Layer 9 of a small transformer language model trained on English Wikipedia (12 layers, counted from 0, width 128).
A neuron's activation on a vector x is GELU(weights . x + bias), where the dot is the dot product.
The model reads these tokens: "," " the" " first" " of" " wh" "om" "," " Jos" "é" " Ju" "an" " (" "19" "39" "–" "20" "13"

The vector x that enters this layer's MLP at each token. A number n stands for (n - 500) times 0.016.
0 ",": 508,486,511,505,492,513,500,418,500,463,490,620,506,444,438,538,440,524,497,36,504,524,465,489,514,590,509,541,362,419,577,580,503,561,525,498,513,471,516,520,512,530,574,471,500,605,516,503,568,520,507,426,499,514,527,518,560,504,492,509,790,486,423,443,527,500,476,460,496,461,573,648,540,450,513,470,465,578,487,471,501,477,427,525,442,499,463,496,432,475,530,554,499,546,494,536,449,508,433,524,473,495,419,407,476,479,551,505,478,466,556,474,498,479,501,520,405,535,493,554,518,510,646,452,458,495,517,589
1 " the": 425,596,472,508,529,438,485,525,503,516,546,461,554,417,485,575,446,466,498,270,517,409,500,554,446,525,446,466,411,574,508,576,455,546,501,440,473,573,511,493,516,318,437,501,567,549,530,475,484,387,522,486,543,498,428,486,510,463,555,432,874,520,446,490,506,571,568,574,516,510,547,608,547,447,497,540,566,513,481,529,489,568,559,475,622,434,550,456,215,534,526,526,445,524,520,466,473,539,544,506,483,532,465,426,514,492,403,531,511,438,504,462,485,466,567,588,499,471,545,487,519,496,518,535,428,469,449,551
2 " first": 418,485,492,489,516,525,614,565,478,562,572,453,534,390,529,626,377,502,456,234,455,541,479,567,472,462,367,580,484,528,452,530,444,537,503,592,366,506,488,371,491,374,494,461,469,531,545,514,588,475,423,523,474,491,496,448,497,488,631,441,794,498,393,625,496,527,505,503,505,497,517,578,541,500,440,491,553,458,516,573,547,565,545,480,463,380,571,527,346,567,495,556,435,573,465,498,544,480,581,605,462,532,504,515,526,457,456,415,510,483,502,459,563,554,548,428,549,557,557,411,523,447,500,445,435,493,534,497
3 " of": 559,494,463,473,468,452,554,553,505,509,613,412,515,481,486,620,439,472,557,382,442,501,414,566,412,552,420,536,557,501,437,605,570,450,493,512,466,538,495,451,513,499,438,537,545,605,431,446,410,429,463,608,501,541,479,551,467,541,447,515,781,359,518,568,515,634,504,517,363,385,470,645,512,520,478,493,535,524,460,557,591,547,581,460,459,472,522,524,298,488,525,474,568,517,403,603,373,496,461,510,305,610,513,556,479,490,425,524,474,547,525,477,493,577,539,467,479,574,568,461,457,459,492,528,382,442,562,490
4 " wh": 424,572,440,439,536,583,536,446,462,559,470,528,543,398,611,494,462,485,544,300,477,493,568,582,414,405,491,527,541,503,502,526,594,530,512,514,433,459,561,469,517,416,439,448,552,585,614,517,428,414,532,513,451,523,514,494,432,608,465,596,601,499,398,554,563,559,596,437,523,521,445,587,565,393,404,640,568,629,443,478,512,582,429,504,462,452,452,413,359,541,405,601,501,571,394,485,504,475,425,470,506,530,549,474,449,581,479,586,520,518,558,462,506,564,576,420,422,592,610,360,517,414,658,474,359,466,548,417
5 "om": 484,560,530,313,517,526,538,408,443,457,668,454,543,475,542,601,485,420,688,377,595,398,477,471,481,498,467,440,482,438,502,615,611,514,529,497,519,462,485,489,513,417,393,517,460,534,552,537,482,439,541,606,596,433,515,527,574,490,417,565,756,512,492,514,479,575,529,505,481,446,453,686,541,598,437,484,499,494,578,418,506,582,562,449,485,385,419,653,457,499,474,443,485,447,543,405,523,545,507,525,450,493,514,540,454,574,559,504,428,481,416,521,357,443,506,442,562,568,589,422,469,430,477,465,420,505,443,475
6 ",": 481,563,515,402,464,600,486,500,488,508,502,530,492,544,460,592,371,425,567,347,442,503,512,507,457,501,479,523,561,473,512,578,492,463,511,538,537,570,565,557,505,482,466,443,434,491,580,503,519,429,502,524,491,445,455,506,505,503,572,583,948,399,492,420,538,541,533,543,541,406,411,622,502,523,387,478,460,441,496,415,530,550,529,607,506,420,472,588,321,504,552,542,464,433,374,486,595,489,531,557,554,483,532,509,479,519,497,521,471,535,489,520,386,467,546,493,477,514,435,546,487,467,460,490,419,490,470,528
7 " Jos": 521,614,483,434,524,441,599,448,585,503,438,505,465,509,482,584,464,497,529,272,551,559,550,510,487,443,543,565,524,424,490,565,712,528,564,414,598,542,413,622,446,436,567,353,479,478,428,508,521,385,542,542,516,445,428,444,519,489,492,549,579,474,455,616,477,407,534,520,537,439,461,647,482,493,446,608,587,513,374,537,543,515,667,467,444,465,479,431,362,545,511,584,477,477,482,526,550,443,447,466,502,538,436,534,567,525,457,593,477,519,514,441,441,577,617,476,408,525,560,544,472,368,566,397,344,579,493,441
8 "é": 618,609,509,417,364,479,479,527,533,535,460,416,463,473,490,670,546,544,549,330,489,461,668,355,327,510,470,438,532,453,567,560,518,592,527,440,564,498,485,481,416,485,527,436,431,457,485,458,557,469,580,536,557,532,454,469,599,440,555,481,624,507,525,650,445,448,569,444,575,462,478,659,396,561,384,516,461,433,490,521,483,509,650,479,514,399,471,602,497,493,489,548,561,434,491,482,544,511,407,572,590,503,498,484,573,479,506,511,445,534,450,459,375,526,627,417,379,569,563,480,425,554,445,537,456,614,498,391
9 " Ju": 607,638,468,407,476,489,510,477,446,540,436,452,391,456,418,670,490,466,503,288,572,484,690,424,391,514,560,541,547,416,510,680,550,556,574,409,514,516,489,516,516,533,533,381,565,411,445,403,507,510,586,538,468,541,390,449,534,509,529,564,498,482,552,546,485,467,537,512,447,534,353,653,420,439,470,580,552,399,450,511,484,507,661,432,517,454,546,414,495,535,545,613,539,403,510,553,497,497,439,566,521,492,415,468,564,514,479,591,515,583,505,447,444,528,548,396,394,518,552,483,468,475,529,521,375,594,477,521
10 "an": 610,538,489,386,543,525,448,531,451,548,450,418,387,484,464,712,556,397,584,233,506,431,594,366,429,444,549,529,583,469,496,540,577,651,522,382,531,556,577,547,509,481,573,432,503,504,499,519,522,485,531,568,532,558,555,520,472,493,561,516,564,480,566,551,405,473,576,449,489,548,370,616,489,526,414,591,481,380,494,480,404,478,584,447,519,469,491,560,431,554,434,547,472,428,558,444,572,490,408,576,530,513,409,424,617,510,438,535,439,538,524,398,419,532,445,511,525,589,533,459,520,468,452,549,502,625,453,368
11 " (": 523,497,578,526,465,456,471,550,475,608,519,550,465,498,376,701,463,555,489,289,567,493,508,477,474,515,468,548,548,503,407,631,490,544,415,442,565,533,522,618,414,518,483,361,548,433,440,532,561,521,447,481,480,476,424,572,541,457,726,527,712,489,444,430,516,571,522,465,488,480,354,643,493,451,412,545,564,455,529,434,513,525,540,581,476,472,545,543,390,584,438,580,464,478,491,432,448,490,475,536,499,560,456,448,622,554,427,486,520,472,424,385,454,593,497,389,471,520,491,498,519,525,478,538,467,563,432,405
12 "19": 558,417,538,590,517,464,551,512,492,583,562,568,482,432,460,638,515,541,474,296,435,514,598,452,516,459,497,526,483,588,524,640,606,543,390,504,469,529,299,483,560,422,538,394,443,497,501,513,562,377,496,571,476,490,485,515,463,444,620,450,621,492,513,548,519,581,535,505,528,468,451,577,371,454,466,559,477,514,483,485,562,397,550,415,434,488,515,540,462,456,432,642,556,515,532,564,346,503,387,490,592,597,515,470,654,529,390,384,518,374,505,454,551,551,532,482,486,488,470,537,550,447,526,450,564,463,569,349
13 "39": 575,525,530,542,441,502,512,518,421,537,602,434,550,512,546,666,421,591,423,258,457,372,500,448,514,429,441,541,537,573,516,608,564,575,497,515,459,494,466,477,437,387,478,392,464,410,329,572,545,365,487,519,511,532,520,522,470,584,528,466,717,489,522,547,485,555,519,473,505,455,487,624,460,480,402,582,538,525,561,547,463,459,577,457,426,437,475,584,551,419,458,604,538,479,578,561,429,613,524,396,396,455,551,470,599,498,488,597,428,443,545,375,524,479,470,418,517,520,481,465,492,501,515,481,602,560,575,442
14 "–": 594,488,481,563,525,471,476,413,537,530,525,482,496,540,521,647,420,615,468,313,495,379,546,472,520,469,504,450,576,586,447,601,470,518,360,505,453,540,390,555,480,528,466,433,401,467,451,618,497,397,503,479,440,579,424,464,421,502,455,491,644,532,568,554,542,616,458,423,561,407,413,563,456,533,438,556,519,452,566,497,549,454,662,573,540,497,487,542,348,447,447,572,513,419,608,605,373,533,498,482,497,604,508,470,582,513,456,459,615,471,458,469,606,519,503,485,348,503,511,447,508,443,572,513,563,528,602,333
15 "20": 667,439,505,659,544,483,531,486,422,629,496,527,540,438,550,637,453,541,503,369,522,430,574,410,475,491,499,534,557,561,417,548,542,589,362,565,372,409,430,526,487,444,444,336,593,455,557,534,591,455,512,550,518,567,518,445,510,552,521,469,664,519,570,600,490,560,520,474,567,515,488,534,452,444,431,476,449,467,473,545,456,377,619,491,555,448,479,478,489,506,426,636,481,402,528,400,420,590,469,546,530,570,560,572,621,545,453,370,530,368,491,389,443,520,461,515,520,461,480,493,469,376,493,506,558,442,569,404
16 "13": 569,496,490,522,529,499,616,480,439,544,495,481,533,431,509,651,409,578,471,234,445,417,560,456,534,452,539,542,509,599,466,620,482,521,482,555,434,435,456,413,483,433,503,384,501,497,360,556,514,426,499,576,489,548,525,469,467,585,498,533,749,493,589,576,434,561,482,454,546,475,454,614,475,460,388,524,471,464,578,567,457,423,638,514,461,474,453,516,558,443,504,621,485,414,552,483,451,564,532,406,381,490,503,473,613,542,545,472,520,490,517,356,479,434,498,487,503,474,537,432,472,546,597,511,544,517,640,383

Each question shows the input weights of one neuron of the MLP. A number n stands for (n - 500) times 0.00078.

n65 (bias -0.012): 449,558,510,583,687,607,535,478,508,574,344,422,543,601,572,497,664,531,522,550,465,522,384,365,546,392,534,650,439,335,311,635,630,463,535,630,604,429,573,612,455,632,570,421,543,593,540,508,474,490,561,469,321,495,642,487,481,528,498,391,416,575,380,391,349,518,348,497,446,373,469,328,609,436,297,561,437,518,420,548,571,542,448,338,522,585,519,545,477,456,549,379,632,437,419,642,346,615,517,401,500,621,393,559,460,537,392,474,505,474,515,453,534,587,544,516,632,550,460,433,534,440,490,530,425,583,442,390
Its three highest activations, in order, are on tokens 7 " Jos", 4 " wh", 3 " of"

n335 (bias -0.004): 527,586,386,347,512,397,384,483,367,380,478,438,456,535,409,665,548,621,424,479,569,426,316,660,475,495,365,510,544,527,374,446,406,554,511,446,588,421,656,512,282,614,524,481,549,588,583,472,551,525,444,438,573,538,582,473,549,394,521,510,431,535,495,453,458,632,507,340,357,559,464,455,517,569,532,443,455,605,528,528,419,581,514,450,606,394,566,542,583,568,576,430,467,518,483,529,447,590,620,492,362,505,387,400,466,532,363,507,605,493,567,600,449,517,502,530,424,614,591,486,560,462,656,470,554,450,379,462
It fires most on token 11 " ("

n450 (bias -0.027): 442,546,417,474,602,530,498,327,529,399,462,465,489,523,416,656,557,538,507,561,545,498,465,605,558,535,440,433,412,496,535,550,404,452,504,496,434,519,537,536,666,613,504,513,466,423,480,568,592,586,300,466,470,318,420,520,398,423,430,600,526,487,557,433,660,470,509,513,468,500,438,476,504,467,565,522,563,455,549,535,448,520,472,431,475,562,559,680,472,459,479,486,397,344,613,479,500,460,593,491,537,471,550,351,330,407,491,506,529,568,516,479,637,372,403,554,453,500,537,502,567,580,595,538,466,551,593,544
Its two highest activations, in order, are on tokens 14 "–", 0 ","

n136 (bias -0.017): 551,351,449,420,550,516,553,549,489,447,544,430,473,407,441,407,505,441,610,624,428,638,495,503,592,736,510,458,425,336,535,475,454,516,567,643,622,394,432,431,383,538,487,459,495,567,617,579,352,512,461,456,623,487,472,435,436,547,654,443,391,495,556,473,567,644,521,392,477,550,458,515,508,385,334,612,316,616,508,550,629,518,393,405,273,515,558,398,668,593,570,539,516,623,513,458,571,443,448,585,522,562,333,598,558,454,627,560,492,340,665,557,455,427,474,454,464,309,569,378,571,521,505,465,512,515,574,554
Its two highest activations, in order, are on tokens 4 " wh", 0 ","

n243 (bias -0.036): 429,355,516,583,554,485,563,462,347,359,523,780,430,415,440,410,484,562,472,470,449,529,429,461,709,630,582,520,420,435,600,476,364,455,595,505,493,434,471,433,586,576,512,514,514,594,666,596,438,548,382,349,419,459,518,354,533,472,472,478,487,553,413,419,505,380,415,594,429,361,487,484,563,583,552,365,528,609,596,408,421,502,388,408,411,522,473,482,531,539,510,477,403,444,487,450,564,528,532,526,557,465,419,459,399,427,637,471,525,466,625,634,421,442,469,569,406,470,657,524,657,539,505,622,609,500,464,575
It fires most on token 0 ","

n281 (bias -0.028): 579,310,503,524,421,373,334,437,690,340,588,611,643,491,484,599,604,563,222,537,494,573,344,696,544,652,365,485,463,546,474,435,293,395,489,623,434,141,530,592,494,603,509,524,651,467,460,473,700,573,451,379,411,479,390,506,503,666,497,443,497,472,309,481,456,309,590,476,373,448,416,477,675,460,564,509,510,509,580,253,503,526,461,517,529,652,491,720,485,688,443,400,542,532,547,385,379,494,531,497,519,534,539,494,408,409,510,409,497,476,666,599,497,569,446,288,425,644,605,512,457,476,509,393,486,491,519,548
It fires most on token 0 ","

n165 (bias -0.004): 629,412,527,591,479,656,454,413,448,435,423,370,510,511,514,504,509,502,546,424,533,472,508,593,486,488,549,519,609,403,411,537,545,518,527,547,473,430,597,522,474,545,523,586,513,372,620,464,494,388,402,529,474,436,551,494,582,532,509,536,428,575,551,532,486,560,541,419,571,488,476,396,471,465,573,520,514,483,410,416,440,519,481,458,370,500,399,550,672,484,570,459,453,404,496,500,536,498,545,428,589,463,529,540,643,523,532,504,470,511,559,561,544,456,532,504,538,487,400,545,525,544,378,553,447,519,584,407
It fires most on token 15 "20"

n478 (bias -0.004): 613,434,509,490,600,466,473,599,426,621,564,442,383,527,581,533,469,432,538,528,510,481,476,514,580,561,542,524,448,473,552,478,433,465,462,338,554,623,454,439,558,531,429,569,654,492,595,500,465,461,416,415,434,496,461,580,523,653,411,422,472,510,517,517,452,572,523,449,492,348,476,515,496,519,561,469,425,464,474,580,517,474,528,554,355,474,455,522,412,521,422,422,468,572,464,430,636,559,527,502,463,648,400,422,449,453,440,415,586,556,606,438,477,567,576,386,454,564,550,418,459,563,485,532,618,498,353,474
It fires most on token 3 " of"

n368 (bias -0.003): 449,465,521,496,608,417,541,407,552,395,515,411,539,463,477,478,462,498,566,420,545,429,468,592,509,514,389,688,550,436,553,474,558,463,715,495,484,556,619,436,466,539,610,482,428,378,546,518,605,406,423,516,452,414,646,437,415,547,590,471,629,433,440,507,470,348,486,498,526,548,486,395,460,571,527,509,545,560,454,399,580,475,450,468,373,487,473,590,544,557,471,324,484,347,470,425,472,451,559,422,617,509,426,416,448,492,557,489,516,469,621,500,632,509,443,486,616,432,392,451,502,579,506,500,663,518,455,647
Its three highest activations, in order, are on tokens 2 " first", 0 ",", 6 ","

n498 (bias -0.039): 528,496,482,567,547,486,466,532,488,562,375,468,367,513,423,584,568,555,445,515,554,561,442,473,441,516,481,512,532,541,557,536,440,530,516,526,500,549,533,423,506,600,558,534,547,550,366,460,628,622,395,458,443,472,552,472,484,510,528,443,471,528,490,558,442,437,476,549,432,565,294,513,558,407,674,508,561,567,519,502,472,469,436,470,487,431,508,402,540,545,621,588,475,597,354,383,431,470,420,547,556,546,531,496,565,362,496,483,365,554,541,444,565,446,449,480,487,474,548,646,578,508,541,574,529,496,445,547
On which token does it fire most, and how strongly? 9 " Ju", at about 0.76

n299 (bias -0.017): 397,536,467,460,598,519,539,427,494,511,533,505,497,662,461,583,590,322,389,554,441,545,497,387,433,484,468,701,489,623,459,343,455,552,449,396,476,492,661,503,483,550,406,466,542,511,533,474,492,487,620,484,579,479,420,503,508,472,395,591,446,550,503,340,525,569,580,698,319,475,377,394,357,464,489,299,344,463,582,321,574,422,441,443,585,535,486,573,524,730,455,441,521,571,614,567,610,576,624,492,529,483,435,343,525,396,423,405,581,671,806,640,465,388,481,520,471,449,668,420,454,516,490,511,568,503,398,510
It fires most on token 10 "an"

n37 (bias -0.036): 641,430,253,606,554,607,577,398,534,410,328,631,405,454,619,546,537,424,453,597,579,354,392,692,540,566,383,506,452,569,517,483,307,570,573,509,600,529,358,506,357,436,512,599,584,553,488,526,620,539,344,488,352,552,604,607,476,506,297,327,404,637,630,497,411,558,421,407,567,370,516,383,642,473,476,439,503,618,377,497,559,482,687,484,531,363,560,494,594,516,450,441,453,562,573,564,291,618,397,581,629,604,426,415,620,570,497,384,506,426,508,541,629,540,296,512,432,684,357,438,655,542,520,386,624,679,503,492
On which token does it fire most, and how strongly? 14 "–", at about 1.6

n209 (bias -0.017): 472,592,520,537,527,593,577,508,378,549,378,513,320,564,634,610,644,450,542,654,414,559,489,455,566,599,566,516,232,349,551,399,569,657,420,460,537,421,444,471,412,519,558,552,487,492,530,435,678,441,613,413,474,510,477,453,535,489,336,461,421,628,468,624,607,490,524,540,425,389,554,463,521,465,304,410,450,547,403,574,564,482,540,338,546,380,500,431,432,584,540,420,608,511,536,463,464,478,500,628,593,407,441,358,597,522,435,577,417,410,599,434,495,425,495,511,474,262,687,505,503,585,472,594,404,539,259,602
Its three highest activations, in order, are on tokens 8 "é", 9 " Ju", 7 " Jos"

n274 (bias -0.012): 395,649,554,650,439,537,448,464,457,573,482,428,520,492,540,537,475,498,375,502,516,500,446,513,444,641,602,535,493,461,504,502,524,544,592,631,498,477,346,487,369,464,558,454,618,513,706,519,620,514,452,444,511,403,521,567,568,665,445,498,418,513,511,493,478,547,371,619,458,428,576,427,588,412,454,603,511,436,521,541,466,411,506,479,418,411,491,574,543,557,541,616,526,410,582,412,466,650,522,617,587,462,586,500,509,472,454,474,520,449,468,447,450,386,321,610,455,516,412,491,517,463,492,424,456,500,466,631
It fires most on token 15 "20"

n469 (bias -0.016): 363,469,521,550,589,566,532,408,378,555,509,476,419,453,440,522,659,547,463,561,364,568,556,538,593,406,545,625,453,459,546,423,589,588,714,451,520,488,487,485,476,343,596,515,634,550,732,365,485,486,595,546,396,453,603,434,484,511,580,528,418,495,335,513,487,458,404,648,413,495,638,464,528,313,536,549,543,460,400,448,551,515,487,489,449,330,384,437,477,569,505,445,586,503,552,418,484,378,464,593,662,641,347,445,605,483,535,442,424,518,531,672,533,497,498,590,372,447,588,440,551,518,384,339,486,628,382,607
It fires most on token 7 " Jos"

n73 (bias -0.024): 387,528,482,586,485,559,423,448,530,448,471,465,508,561,425,482,524,604,571,523,482,571,425,508,454,560,555,504,488,416,515,425,379,369,533,514,599,393,550,448,510,553,544,479,549,415,496,526,473,550,573,445,496,369,353,452,524,417,558,557,492,508,615,506,670,443,518,467,547,475,553,538,573,518,477,394,488,487,481,461,508,521,473,574,434,553,568,571,430,470,551,446,424,414,363,294,502,410,478,522,628,472,417,487,391,407,533,462,528,582,532,527,454,484,540,624,538,537,510,542,539,630,518,550,439,506,470,493
Its two highest activations, in order, are on tokens 6 ",", 0 ","

n157 (bias -0.046): 388,628,451,552,535,519,495,522,500,461,520,430,505,492,546,398,508,531,403,473,452,602,449,479,591,574,498,519,429,435,599,434,406,473,563,569,548,520,420,510,467,439,486,490,515,497,589,522,445,537,461,531,433,466,272,453,462,473,477,491,517,391,443,439,572,377,480,539,497,459,541,433,580,471,576,518,613,424,474,528,516,445,530,519,462,584,482,547,469,553,479,479,491,407,543,575,580,453,513,453,528,477,435,519,500,392,467,481,531,514,476,554,558,469,493,407,459,442,472,478,535,603,445,534,479,526,408,606
It fires most on token 1 " the"

n20 (bias -0.037): 296,455,534,601,587,478,681,606,590,494,523,595,491,554,623,622,450,473,510,564,559,414,336,656,471,509,391,484,343,625,632,359,389,535,547,541,362,479,503,365,612,494,518,666,503,537,735,515,484,591,382,411,416,527,362,449,516,422,485,387,487,680,258,532,455,473,431,336,365,531,474,431,574,377,373,500,539,631,669,493,694,464,404,435,641,491,519,760,558,558,408,419,491,690,395,390,410,452,567,681,513,601,386,433,428,483,428,401,484,500,483,488,640,263,424,654,339,406,701,558,584,565,491,382,574,497,244,440
On which token does it fire most, and how strongly? 2 " first", at about 2

n302 (bias -0.029): 334,497,457,523,486,429,307,503,506,534,388,629,432,492,565,459,560,531,346,572,404,537,399,790,622,486,511,370,538,340,456,444,612,298,635,393,423,508,434,522,323,417,659,592,536,576,648,506,509,542,537,320,494,500,570,527,388,509,383,415,393,341,480,559,459,458,591,500,536,555,607,519,520,509,324,526,650,523,601,405,461,471,569,313,538,742,386,593,486,524,568,330,662,608,668,497,590,527,374,461,530,717,497,489,599,503,658,563,488,545,457,517,590,488,385,485,523,576,553,497,526,383,617,322,529,477,398,540
On which token does it fire most, and how strongly? 4 " wh", at about 0.17

n411 (bias -0.027): 494,373,476,552,714,506,468,441,473,345,509,523,512,474,484,589,381,640,543,564,528,569,506,531,494,490,502,547,496,631,483,549,324,364,474,496,465,406,551,490,481,591,560,462,546,486,482,529,476,562,433,406,521,492,363,454,590,562,498,490,524,440,472,470,540,523,446,502,477,476,517,494,527,456,534,460,492,516,546,504,600,495,494,370,564,569,526,563,486,395,597,548,523,623,405,536,555,376,485,465,465,647,449,548,427,505,535,574,368,533,465,494,611,500,581,580,471,517,594,477,512,584,496,474,447,407,393,471
It fires most on token 3 " of"

n228 (bias -0.024): 423,592,428,542,417,439,339,602,564,529,241,600,432,724,448,477,551,406,592,472,538,557,610,431,411,521,531,457,378,500,528,591,385,161,585,484,571,567,545,373,474,552,508,555,526,537,662,419,519,581,489,497,505,526,579,497,500,514,513,340,493,508,484,475,591,359,470,495,643,627,452,445,598,535,527,497,511,453,317,397,494,531,564,356,569,529,514,431,568,629,384,405,537,403,442,468,450,630,353,623,511,456,473,524,629,328,644,487,536,405,525,680,444,464,497,517,384,444,503,590,535,561,553,569,446,542,396,381
Its three highest activations, in order, are on tokens 8 "é", 9 " Ju", 10 "an"

n182 (bias -0.013): 392,398,410,598,505,566,549,561,579,530,427,454,646,561,287,673,481,552,537,535,580,519,551,485,453,482,438,245,526,438,524,520,416,397,615,487,553,561,629,470,459,524,447,470,562,450,657,488,444,467,551,606,562,512,449,605,505,636,486,628,482,440,441,416,484,328,474,457,562,495,716,379,455,440,618,528,444,568,453,573,365,494,457,553,442,438,350,429,365,479,533,543,581,436,377,593,418,558,398,569,398,443,353,502,562,479,556,487,379,482,443,717,715,545,493,595,513,425,508,420,444,576,435,466,535,442,335,512
Its three highest activations, in order, are on tokens 1 " the", 0 ",", 3 " of"

n89 (bias -0.028): 511,432,518,443,644,604,566,320,549,495,428,635,356,668,559,412,461,668,378,505,442,597,530,505,724,616,633,572,604,419,537,636,494,416,594,561,519,542,514,508,521,483,615,548,524,408,631,514,375,487,547,588,557,468,553,594,339,483,382,538,469,658,447,412,503,303,570,456,505,648,515,497,525,449,361,477,217,402,665,356,350,393,360,524,547,541,486,464,652,454,576,422,462,428,534,491,529,368,443,468,485,579,492,486,617,433,599,406,469,560,515,670,447,426,473,506,535,610,576,435,641,385,458,531,500,467,268,423
On which token does it fire most, and how strongly? 10 "an", at about 0.12

n32 (bias -0.015): 484,541,415,541,534,502,520,351,595,407,532,509,458,599,423,458,565,609,378,498,400,607,548,584,434,548,475,431,569,518,666,549,507,477,526,316,473,399,505,533,471,545,468,524,482,419,472,442,507,569,582,527,611,371,355,603,446,505,437,538,498,519,477,514,474,353,588,521,350,488,442,564,412,540,534,493,338,495,562,522,405,450,589,475,483,565,341,588,471,600,626,491,426,452,430,409,579,590,359,552,519,551,495,440,470,453,690,484,328,543,603,493,537,325,491,398,471,461,572,572,534,523,411,493,466,574,588,536
Its two highest activations, in order, are on tokens 8 "é", 9 " Ju"

n203 (bias -0.010): 496,535,371,666,504,680,403,602,465,488,473,593,500,496,521,530,546,358,407,460,590,537,485,469,496,523,506,525,417,519,496,412,396,558,496,566,602,466,548,414,607,470,446,520,594,537,604,597,485,473,549,567,488,525,520,433,513,557,486,479,465,528,547,354,656,599,451,605,437,387,562,490,431,543,500,562,465,373,632,424,599,518,458,481,476,508,602,466,457,346,436,510,587,450,396,561,331,537,563,518,482,476,502,424,574,508,453,536,474,485,500,585,595,400,377,515,556,426,494,585,452,590,504,507,517,421,588,506
Its two highest activations, in order, are on tokens 12 "19", 0 ","

n369 (bias -0.011): 469,388,424,463,540,530,417,561,378,406,489,556,536,505,579,514,440,461,475,530,502,476,474,509,558,573,470,542,462,562,405,475,502,357,440,647,528,412,521,479,458,430,516,553,669,671,507,411,479,379,507,563,436,454,570,428,733,672,511,435,520,421,505,323,488,491,386,495,457,521,517,504,591,419,384,488,441,509,551,297,556,583,383,379,531,401,419,530,498,353,569,405,635,649,363,606,485,466,590,522,468,454,547,528,351,579,517,591,483,382,633,616,455,563,459,585,514,471,521,481,422,530,623,529,526,498,544,500
Its three highest activations, in order, are on tokens 3 " of", 4 " wh", 0 ","

n338 (bias -0.023): 657,389,391,705,386,590,478,443,418,477,416,553,623,444,366,525,497,603,341,613,405,522,547,529,576,400,368,465,417,423,522,619,512,343,632,574,306,573,596,421,264,365,468,437,594,701,503,506,553,476,459,471,329,400,531,386,482,500,636,376,465,667,464,437,545,632,372,685,384,506,540,495,256,488,412,574,488,615,577,659,518,571,500,368,422,460,479,494,710,255,633,420,480,594,422,418,479,570,410,491,503,488,535,506,591,552,682,526,521,387,370,491,723,491,460,536,442,481,423,460,515,581,436,452,557,523,445,565
Its three highest activations, in order, are on tokens 13 "39", 12 "19", 16 "13"

n493 (bias -0.005): 443,327,530,624,484,502,469,519,560,439,556,471,502,493,540,455,491,420,266,494,533,391,439,452,531,630,448,598,507,578,307,536,505,424,574,481,475,562,488,572,426,595,419,545,514,573,580,566,582,442,488,417,271,455,269,579,445,539,489,571,417,467,540,526,584,518,514,502,360,432,517,483,509,438,407,566,354,454,527,545,621,615,574,474,522,427,599,420,454,434,491,461,493,536,524,445,408,514,515,641,512,393,565,436,390,509,596,387,493,429,603,534,505,522,625,543,550,388,623,484,514,475,509,553,665,562,554,528
On which token does it fire most, and how strongly? 14 "–", at about 0.68

n435 (bias -0.020): 446,463,459,688,433,463,408,418,554,577,549,580,395,391,568,418,540,486,524,525,550,500,297,562,446,542,498,517,508,394,508,366,440,513,606,464,543,426,581,516,511,534,454,492,669,504,437,398,548,550,605,510,378,496,436,388,447,566,528,504,489,570,617,530,457,520,426,402,429,563,487,523,564,472,594,417,572,477,516,484,456,556,515,413,498,486,536,417,457,463,628,484,459,615,406,439,413,489,557,411,443,517,600,502,458,484,414,375,489,479,485,432,542,455,551,539,346,433,594,547,444,548,546,578,483,498,627,562
It fires most on token 3 " of"

n298 (bias -0.024): 476,608,469,492,446,452,463,335,535,537,481,566,356,436,545,483,653,455,478,546,485,720,533,513,471,541,523,392,490,295,471,465,579,385,611,435,561,608,518,483,500,368,462,483,657,495,580,492,658,334,598,469,400,420,546,727,482,605,408,460,444,461,370,405,466,397,500,608,517,567,655,488,452,605,418,664,527,432,430,456,436,357,510,325,610,445,380,569,520,599,596,351,543,599,508,536,519,505,546,484,565,526,380,470,578,412,486,582,418,465,614,553,531,497,395,420,475,425,505,599,397,467,407,452,410,639,449,533
It fires most on token 7 " Jos"

n254 (bias -0.031): 582,467,420,664,621,391,469,494,598,428,558,452,536,497,425,523,508,552,190,584,595,500,349,725,540,556,601,666,551,342,617,286,488,512,522,428,334,404,570,443,710,573,626,592,471,552,470,558,464,435,553,506,382,543,450,500,404,540,402,398,370,470,479,494,385,595,347,553,506,330,647,506,573,488,544,554,426,756,451,406,586,465,597,578,452,445,404,551,436,682,474,433,737,651,488,611,478,313,456,565,453,476,553,509,518,398,491,482,491,579,631,430,648,582,601,601,308,522,434,535,518,567,536,466,617,331,648,484
On which token does it fire most, and how strongly? 3 " of", at about 0.82

n355 (bias -0.033): 592,478,172,464,523,353,352,469,524,535,528,484,507,538,520,282,619,419,576,608,450,494,497,575,493,655,565,573,403,233,503,532,558,286,736,364,588,472,713,356,486,466,347,622,769,451,463,365,427,594,431,464,442,407,451,520,662,600,456,416,526,453,620,262,439,403,309,513,417,370,559,503,654,618,348,540,228,533,387,444,369,592,598,478,387,432,263,535,532,407,516,311,552,479,480,528,459,524,537,648,517,551,589,675,570,469,406,559,480,585,460,497,699,497,474,627,529,559,540,604,523,588,384,446,661,364,465,610
On which token does it fire most, and how strongly? 3 " of", at about 0.53

n46 (bias -0.014): 531,556,549,569,525,588,460,632,514,662,332,508,398,425,576,460,521,484,424,586,555,569,431,511,474,494,350,439,463,419,442,403,372,393,675,592,467,426,500,212,538,435,632,621,559,514,511,551,637,480,475,593,581,486,620,514,528,491,469,197,558,432,466,365,528,427,351,350,387,399,509,518,580,489,553,520,549,514,465,432,647,614,630,518,418,527,413,473,456,474,645,318,415,439,344,497,381,480,539,540,658,585,461,560,453,593,401,276,337,407,490,497,614,506,625,520,511,371,551,566,497,494,400,614,605,544,448,482
Its three highest activations, in order, are on tokens 2 " first", 3 " of", 1 " the"

n109 (bias -0.027): 368,557,521,525,520,401,456,630,335,346,567,566,204,505,560,495,519,497,436,623,602,554,431,634,566,597,309,513,427,560,425,545,474,526,579,472,447,610,464,522,546,497,546,570,547,593,518,457,523,413,580,467,415,370,486,497,628,500,515,475,507,461,464,534,392,462,565,497,470,583,617,392,477,638,580,531,438,566,395,399,666,532,561,421,408,392,422,561,430,438,598,469,485,396,602,588,449,596,493,513,443,503,393,404,534,347,640,469,492,359,427,442,497,653,315,378,402,556,602,588,551,538,403,537,649,543,438,607
Its two highest activations, in order, are on tokens 1 " the", 3 " of"

n308 (bias -0.005): 476,497,359,454,479,465,359,346,456,484,422,442,493,635,479,621,504,584,466,546,513,522,318,465,502,481,443,516,502,538,436,505,560,505,450,389,472,558,576,575,530,452,426,582,534,507,568,564,556,569,498,428,461,386,485,531,398,554,460,452,510,481,592,423,354,425,585,474,505,394,490,522,431,395,701,443,480,638,457,530,573,443,623,715,573,523,417,515,518,642,470,441,532,442,380,621,498,396,391,459,505,576,523,521,484,493,522,395,442,617,541,689,680,560,527,549,603,476,412,445,460,398,427,346,556,541,593,441
Its two highest activations, in order, are on tokens 14 "–", 3 " of"